Layer 5 of a small transformer language model trained on English Wikipedia (10 layers, counted from 0, width 96). Numbers have three digits each and are written without spaces.
A neuron adds its activation times its output weights to the MLP's output. To switch it off is to set its activation to zero at one token and run the rest of the model.

Output weights of the MLP neurons that the questions are about. A number n stands for (n - 500) times 0.00068.
n6: 445350382572685400624628450471533500728404692412532526401542349372483481485657519519605503426290378220623411621388639443402645514493357667539618424268493528540598405427511686591647389383698586589523559329585469489692442247600536317772281552274887407321468464608310382519450522619674516576
n39: 500379700583289722603538274528638614479465694692406750625278693591402434476475398549422420532589390631601420469644456275429307593664292266279596567496376523604488387500427587465686675664422542454236318320466697484387459747631345408343801439631529477667477669424619695454238633622344228349
n66: 436559411509645629608393353627458254425336375443411803500505668528646439796607565323654210244626616753610612473601564203443433650647345328534419652165457504673446535496439204466757405425645534596843948310837401164380691551438396096463527328567533431626611437379494491495726459435426426532
n70: 458310443447389314617286490583504694307516514557459665361513420634425556474500342885569739495639232363333220590491412561374419553680469822731618636733555290327579577452540514273386488569676409580088387513544413590533847406610429653475323496486391636549488537256365725353425664404359807546
n73: 650649769423565445654375789824524454536569517365328488409549312577530439333652380508673474491730723319805469442753668438394620489611504276254553529336305526394445636433432470394449455618428619409459436468740403628473416683674570267295288584694259468730362527567388429516372378425466411465
n99: 384579609399509288748377554526526382469650279277563366323285620540294885714561326561403207457733526570459376286505603798402575617307500196532643250662403508477607477610628454444279276588619715410639403264514614636396291592500466603362681522688224743687462458441649552566563444406681666649
n183: 529667553353441664367792620434403361496617500548468450625522635715292629407487538487718445421537492504701333443350616467250666528569302500505404522765789500405570730689376419509479421585236587658587594373755662146476717426535673461370534432481249346185532406685227525453386667707261433273
n189: 218354504553284302667271509358519232547489648299695589624536414524496476598449613583460522837415531518682860440345389638460528410586573297550415351458287381496446184664385504300682339511516358464504413657577682512571339529658420564570432665305728576598598496561734484556650384423608446622
n206: 609371443470564493637449433575569467336550586312609613476358412609423451562510573229469452542451355399514455440763548374549629421510431582434265290395356579758530552548546371445486636719409481575728610483622503552394392525539419621760756204565560461587649366583538483430356500328397423703
n222: 356640601025421396574533649785473562289765569593679320504758435370281639345390641239472695409480441470599360504453724626736608635456329946418313402536290526684464316551530413306486343387440530566500307368415568413422130462566522752491458601435439692720535553766827491620585563184442486438
n293: 844427465582500428414487509258665426553628500533710645240429349405684442310724265443394220616676573206588478636428560598673603558481601614435467479373459631392385457496462457595436553620561413622446664476732632545713450507744326583532439520608450555364376328352322419821332392599517384167
n302: 462492500625277644442616660418405614504358615391621489417300563504468531786335527454681628428517645532512145460678433572601625733463409586455422496474585439528493463479529671378356525442508507698186370531682479492628360409749426281632522458314469430208591795631454492182492492464411812485
n309: 363443617588376497541493466619322441687455722749623477400667619445459678392463321429302418791607355475448493617433536261562678494519567375489559431289263503396431579651417263425540453519497465332392600551658547320513500547636375569513461463601510581631574546539447638531276477506697514451
n372: 453449400353500448729409328334928739246326547424633577453455252385339654500190617718544492701457478467262476483635577735571634359271527705509388469351436479731415523706229343523268439708706379464406412600468573653517631320406428647526425631620567510259309378599294526566644715602763578610
n376: 350474400515738647642424378516440225379573491656389500607702518586600496476794372601451511686491304470214456481375193535182518737473571599419471924535400565496406624474637462683325459707666321558504428524433377528546554596566531369591199327345463582517592430295549492414350631413688479727
n380: 385415394552597652415577606533424429614529572476433368563507452622349510400698277567348575316616410346631504410410723515765436481359608583472174589539254664226516642472456429504513628516608556459617344487524444567474474564555715462424450433397503557661513474448598530592486757450479465383

Each question names a token from some text and the token that comes next. It shows the activations a of the neurons there, in the order above. A number n stands for (n - 500) times 0.012.

Then comes g, the gradient of the next token's log-probability with respect to the MLP's output, scaled to length 1. A neuron's effect is roughly proportional to its activation times (output weights . g). A number n stands for (n - 500) times 0.00091.

" book", then ","
a: 500500500500500500500512601500686521500500500759
g: 586544446627452469648411476521607395697372601376428437496530570472530387384414434530316316479666447503603434523491654768515690454437545478452549543687472564515376506658644380511520556495653574431439495533630539545483285393138412512457680559532556667267511321585249226649618459481506586440
Which two neurons, each switched off alone, lower its probability most, in order? n293, n380

"idd", then "en"
a: 500500500500500500500500500500500675672500500554
g: 378610490414553549391310320572572427382407562690403552474531356675506348395424484450701637670346518557360318316337472715443567543680449339522476519489402455535402482506485659602281381524533470578578621399348526691586519482509399552743245318622429599599366608600580571492634506664547550622
Which neuron, switched off, raises the next token's probability most? n309

" James", then " B"
a: 500610500500500500500500500500500500638500500500
g: 382602431488353791489392564632420533469518474753507663641303506453428329501580462502441460552669425477508506333360468569489517562472392472573377623608561520299250414456582672467563633466345439345579535554578459538504316559613344498625318385381603513597665485349595675583408617626404296766
Which neuron, switched off, lowers the next token's probability most? n39

" director", then "."
a: 500500500500500500500601500500640682500500500693
g: 384569535480551487366410924534790489589386425308580598349487567581548477627573390446373285418418480274648690368441698510489482411367462493608417583637415407380628639546612513460557462558663444555487708467605432561594464556460559532540479506462514538439400227563219513533448442509586478340
Which neuron, switched off, raises the next token's probability most? n302

"is", then "ite"
a: 500500532500500500500623500500500500500500500500
g: 456448497410537637650554364505398537437424638793495460450454484527421513530661418567554548416569584469401390398476495581570440639635462483433595599286560713514627501542565483381398652190586511500559468206387529804515584558449419404227332477582313517425643565378310655487332511635500618603
Which neuron, switched off, raises the next token's probability most? n189

" ro", then "ster"
a: 500500500500500500500500500500500500500584500500
g: 525365448577436506380242403597579623492456738463672772563471661598321484377525472612637592493256563534617546532443637578548648406506404223478530539520421516693409357651534429579463336717373414514299526309566513469496388522521645560520563353405505281414497568551607336428590598627493335526
Which neuron, switched off, lowers the next token's probability most? n372

" the", then " Board"
a: 500500500500629500500500500500500500500500500500
g: 505410636419564247516291537558694471502589419450299687397563337460321618442605368713488388419419477626528433391635408469493398399469711364447551553428431486398398593475373444378429456693372365607429520556575609417429520621406532549714490639637313592731578414524615691506572618500595738353
Which neuron, switched off, lowers the next token's probability most? n73

"ush", then "ing"
a: 500500500500500820500500500500500500586500500500
g: 585587608398471404618559434531620222514764363536413326658529470420340546444528458495378323661701353598540508570502436433561521658629427517694547595573315609801693473442585488496346528371541509494374442363475613376299418587333473395339468435516451614392462597738385557463466498545722468477
Which neuron, switched off, lowers the next token's probability most? n99

"|", then " Grand"
a: 500500500500500500560500500500500500500559500500
g: 497615449475482408460738521408461714532391476270499534525411681364509664820407317544601516506581495487348471438403552589455571381583511528429417553502516371540554478546475617427608264595337284559464435772512366399597585504416595440419443428452343530748601231472549729381424526666595632487
Which neuron, switched off, lowers the next token's probability most? n183

" to", then " CO"
a: 578500602500500500500500500500500500500500544500
g: 384376348524407536492436638369593255583589613684538430569416622553515645531290603522474475644511421332426617661555439572400441458469740579472722812357373446458642591475311604498329380421603420692399418312356553671418554621507491544425388532547483588663427521575400577461313361596369506550
Which neuron, switched off, raises the next token's probability most? n66

"imb", then "rough"
a: 500500500500500500500500500500500500966500500500
g: 331664607618487179532558459484401422474536513544536481460417582532582471367398491519457292550535497690469496480476506460652481460666461300450333296254495407602499613450733383528627390511409388347308582491475795536531556540444467673441517421596484471671573562596350456495783580763426661469
Which neuron, switched off, lowers the next token's probability most? n309

"ah", then "le"
a: 500500500500500500500500500500500500658500500500
g: 519445586583389294457634583492727371475414277421620303674258446631358403450452658450605289555519442616648474334441434567513517564584457430562452504698554611597357309433703484664620480626401479477238583495424578610477464565593409504323657482437566406753471306666435555595450495547448538561
Which neuron, switched off, raises the next token's probability most? n309

" for", then " students"
a: 500500632500500500500500500500500507500500500500
g: 400724638516430500566206456727720643529471692352389372552275444603511446370455385660648561360658542499487600636615503505450496375580621296586536590542478481633478610524406310589399377379592490453474382274525381478571538462300566493705361393452611462454503628579424596465679461594336396538
Which neuron, switched off, lowers the next token's probability most? n66

" College", then " of"
a: 500500500500674500500841500500557500500500500532
g: 616621484349432452536578292458346556521538652653485518409689620592438566605517529351495573755420633607419274526368403264485483520549575629293682597679482513550595361329470219450508539466599422461563356509596540391375625647341404443412514459526370645599626643367541652412625527351326450570
Which neuron, switched off, raises the next token's probability most? n189

"re", then "v"
a: 788500500500500500500500500500500500500500989500
g: 590488616408682614473572456467579491455590539441399741507304443543566586336498358567453570668413654539566429720469475576379527445286582318689480653405371469607407619639246474529373649469478396488540403453306513578643561558664455511572460496330629471496335456261417316607450521836455408482
Which two neurons, each switched off alone, lower its probability most, in order? n376, n6

" Ok", then "l"
a: 500500500500500500500500632500500500594500500500
g: 402716335481572339642485767437394521336462471574540597658492626562594504392523439475410571521549400643364616489437416535458473320529390322299584794393303628473449351364508434604397429305597459368476382513596534616599320739463404660453476370538491796505501552574513590619570503443478687523
Which neuron, switched off, raises the next token's probability most? n206

" R", then "ita"
a: 525500500500500500500500500500500562563500500500
g: 480484540622344532481596369497398646498340492415579595526617396553465456624666511242645343656595750624517551321634444597604645419346422590390693365356476426545348467464533474394428547294432690412596486632462269590589458456623401514500623541483319575488529502458398387351331749438515617718
Which neuron, switched off, lowers the next token's probability most? n302

"ation", then " were"
a: 500500500500500500500749500500500500500500500770
g: 330514505534589350568424539515461611682430407463502586622512432453556463399685492592532313547447633642478568225639504426455444615482500244532520544463603504593419478592381397214585359383508459194333472347571267577477607446529659445347599572600475574566587522562611553795745392609569552402
Which neuron, switched off, lowers the next token's probability most? n189

"o", then "ems"
a: 500500500500500500500500500500500500621500830500
g: 473462545631410585563603502566650452544560374605354382483612455478592385444539756479379495582505482517536570507224528395405662544385571562564772697453448404381393476403532576564600624460399506497638536475545203465682570511401607549675445394530315605595301502677339324563536371245480589247
Which two neurons, each switched off alone, lower its probability most, in order? n376, n309

"l", then "ack"
a: 500500500500500500500500500500500615716500500500
g: 331425371444523638365606689575508499539575537342387478730555447602357193481409784558518541470326525428602330513465451676555345486366601511418368664654545584518477452500399552442549330455484403549606491413540557630535462408130744638455459444615665472627526665571410465441614620512389449454
Which neuron, switched off, raises the next token's probability most? n309

"pl", then "ace"
a: 500500500500519500500558522500500533500500500500
g: 314427271433469486389483371521432552668543563490596491453531489589500332634505315512437527305331603554459318698410496657475493453761356773575554371648673527612374477415752325514577256657517465664580506471403636531722459509361419538431494580521665403414588458481595516475584392336548399566
Which neuron, switched off, lowers the next token's probability most? n189

"ched", then " to"
a: 500500500584729500500805500500500550500500530500
g: 481436658438282690352635482491537515658651643422623471562512571543430611431543469512552563528387493486581343528834477572383501524469574198417342314380430503637384712495512565587467613327351296449499595483529495503272812456679616397543633369433643440433451460539483570607386366559405466456
Which neuron, switched off, lowers the next token's probability most? n73

" first", then " R"
a: 500500500500503500500500500592500628500512500558
g: 574482524443623569548347604486494541428589476627368509305380375581408496492383492299723745497417299429253370635579490437611542512549594704612440533421554389373368463433297414522529541599470453611358334641418559503469654464649581627700676607533591300590465428486642612240401508530337644602
Which neuron, switched off, lowers the next token's probability most? n302

"well", then " Stadium"
a: 500500500500500500500594500500500500500500500554
g: 541594525542462512547320437420539418370714592756534547679607156706500442635458383546422397339588528312402466455458465545695595288381399559591581497497500581385479619543603420601496342510554312513573433238464620561304445679460392454389338408521461561551757553487414617397611605586576568581
Which neuron, switched off, lowers the next token's probability most? n380

" performance", then " based"
a: 500500500500500500500800500500622500500500500733
g: 460597331487729597456520528326519727359411349341504530583409542508494613468618214388473522272673383632373628615501498678504444507266526499538531435465671525411506359587449562648249611466449646560515498510383458495488567510573533725415430342313795396615445554339597601554411592525601529422
Which neuron, switched off, raises the next token's probability most? n189

"ed", then " six"
a: 500500500500500500500731500500500500510500500671
g: 513561471466430431542400543547478365519492348410478539400565490618666386683532561290585483755268336392356416333724635434725683487460458696677402609427350559659563348387539646408456417407466542553497454474466445332481673577501657399515427625550677593543615612422645243539583473459397314449
Which neuron, switched off, lowers the next token's probability most? n189

" C", then "any"
a: 825500500500500500510500500500500500500500500500
g: 677299585438661544433655358819470495522348449327566592597526346474500410723676393380604493545355577677541390309563577355423477505446420553628688359435755526405272447458425584328590392569424471512584560478568380509572493685645379420596527557423230446306547493504540495435539525533530639522
Which neuron, switched off, lowers the next token's probability most? n6

"\n", then "R"
a: 500500500500500500500500500500500500500673500500
g: 540587594303759298437346663611412289418490424635298551423500436728303390549453382628767553538653458556262439470614597581430563543498536502635532520620629624421510524476364505398377375683518484403366599494533509447402463663584591579527420620633325512493397331541413702413530466506562511264
Which neuron, switched off, lowers the next token's probability most? n372

" St", then "at"
a: 500500763500500506627536500500500500623500500500
g: 657564468611570386538733645506535438579612658457416541578460796588539687672430469340419427444690412498436600421384247480367432594544460636432580483435351534413389386515529611493510612335487560403337591581463469265397562533476553454343297354655197615558491544661328578473619382555452654539
Which neuron, switched off, lowers the next token's probability most? n66

" y", then "ards"
a: 500500500500500500614500500500500500623500500500
g: 590452597454398591425588528469634362719568536360476384593568459422566496506240453624302664368614366598403661665484409561577472445806355600482546630514381493666477491533597384480516455361751466485511443442513606381438341424451567535453302660571296692446694498536403639511527415191522467407
Which neuron, switched off, raises the next token's probability most? n183

" |", then " 10"
a: 500500500500500500634500587500500500524500500500
g: 548448394512434495439476668645211254348592321547542411481428515430590482814467417554668599426588585558483612569396454559366547503566528364522485589681412611495598504300409527527402520482413595508657557377449596483644650225400575333562669331477479659367515470497323566719345580626327617512
Which neuron, switched off, lowers the next token's probability most? n183

"tt", then "awa"
a: 500500500500500500500527500500500500595500527500
g: 451474637575427654492473489414545390472483546464620520547349469608563193570470477677482455476394540526576404469658432672792643451320310457565315529484555612488493533710562512726517373388448587572501445448441439585504261331454486413299468638416630330538381721315652571435299558537616715497
Which neuron, switched off, raises the next token's probability most? n309

"ians", then " e"
a: 500500500500500500500588544500578500500500500515
g: 512438481567503546498687465408427160497660467634458451540469685447430543699355641457674507593513487607443553337643520539470573468745558519315396383521364527358642426346417700412262488480396417519501616409381502529647504432689674313526274622555568372298525559594585728492442532470474365580
Which neuron, switched off, lowers the next token's probability most? n189

" to", then " ev"
a: 794500500500500500500500500500500500500500500500
g: 346557440461454332391547483357425492453555371415437393795489513351482618612490567488545453615384446401394712589717501459449368452616367523447614456421659524679500483974651582740628587515647506445426628239618500438383500283461548499463393550572400496391401484487556453487494536399641475436
Which neuron, switched off, lowers the next token's probability most? n6

" cult", then "ure"
a: 500500500500500500500500500500884500500500500551
g: 477575535494685441511622458632635431524459423462775281508625413760579316396513462678482585562428551545428371540241433587518423466563546537495567453617533478677412591342513592521371555738516106730532306462358560571333529502384529364333540431641507483566545346431445556623459446526560491358
Which neuron, switched off, lowers the next token's probability most? n293

"ing", then " y"
a: 500500500500500824500500500500500500500500500500
g: 749557480512441322474572590365515363588632516604548500404458602517583565383319540462459193541546498414383467570387569713477639600667371491601640497608442492405598461575499551506441343433671403317624580503613464717606328279327329520584402417496299646317584641606458431716489395442567369618
Which neuron, switched off, lowers the next token's probability most? n99

" L", then " 16"
a: 500500500500500500500500500754500500655500500500
g: 474315482571471594494410540508484449423590500577517475556473425338579488520586556436502510531300473433395614668637622630650583585524446577448271627590520549481508402556646436470292658449448558540597415607689506400392404484481427562344534552234608466597621361390870159588506331431703249532
Which neuron, switched off, lowers the next token's probability most? n222

" L", then " 19"
a: 500500500500500500500500500712500500649500500500
g: 466397471561450577415455494535502555249620454603468538524543431406533544607453618379455530597325438539445630554612607512712634587548460558401358470605469433525524354447662434410286607460504618431542427636618562407387348497442498600345617538256582483645576383381790163678579361339783351595
Which neuron, switched off, lowers the next token's probability most? n222

"alk", then ",\""
a: 500500500500500500500500500500504500626500500665
g: 498523463643480671513312661473545594410307533352409378559469473353565456446314277433431569366483275599502390484625760461656571486522618381221592652534554402330409507472463474511451544511654571580381447593736614532620700431466481604371854503369602465476402391461640499572676464476498500461
Which neuron, switched off, lowers the next token's probability most? n380

"\n", then "==="
a: 500500500500500500500500500500500500500740500500
g: 532294660566396621372499552352664550397648625485691564633374581390438549416337462436578494390599432261714284675577585425567609513453399429426591608567606417684470515656553613593403502551434594323469502570302612590538458483607547425430439370174525330633342514425517426479394654516355508691
Which neuron, switched off, lowers the next token's probability most? n372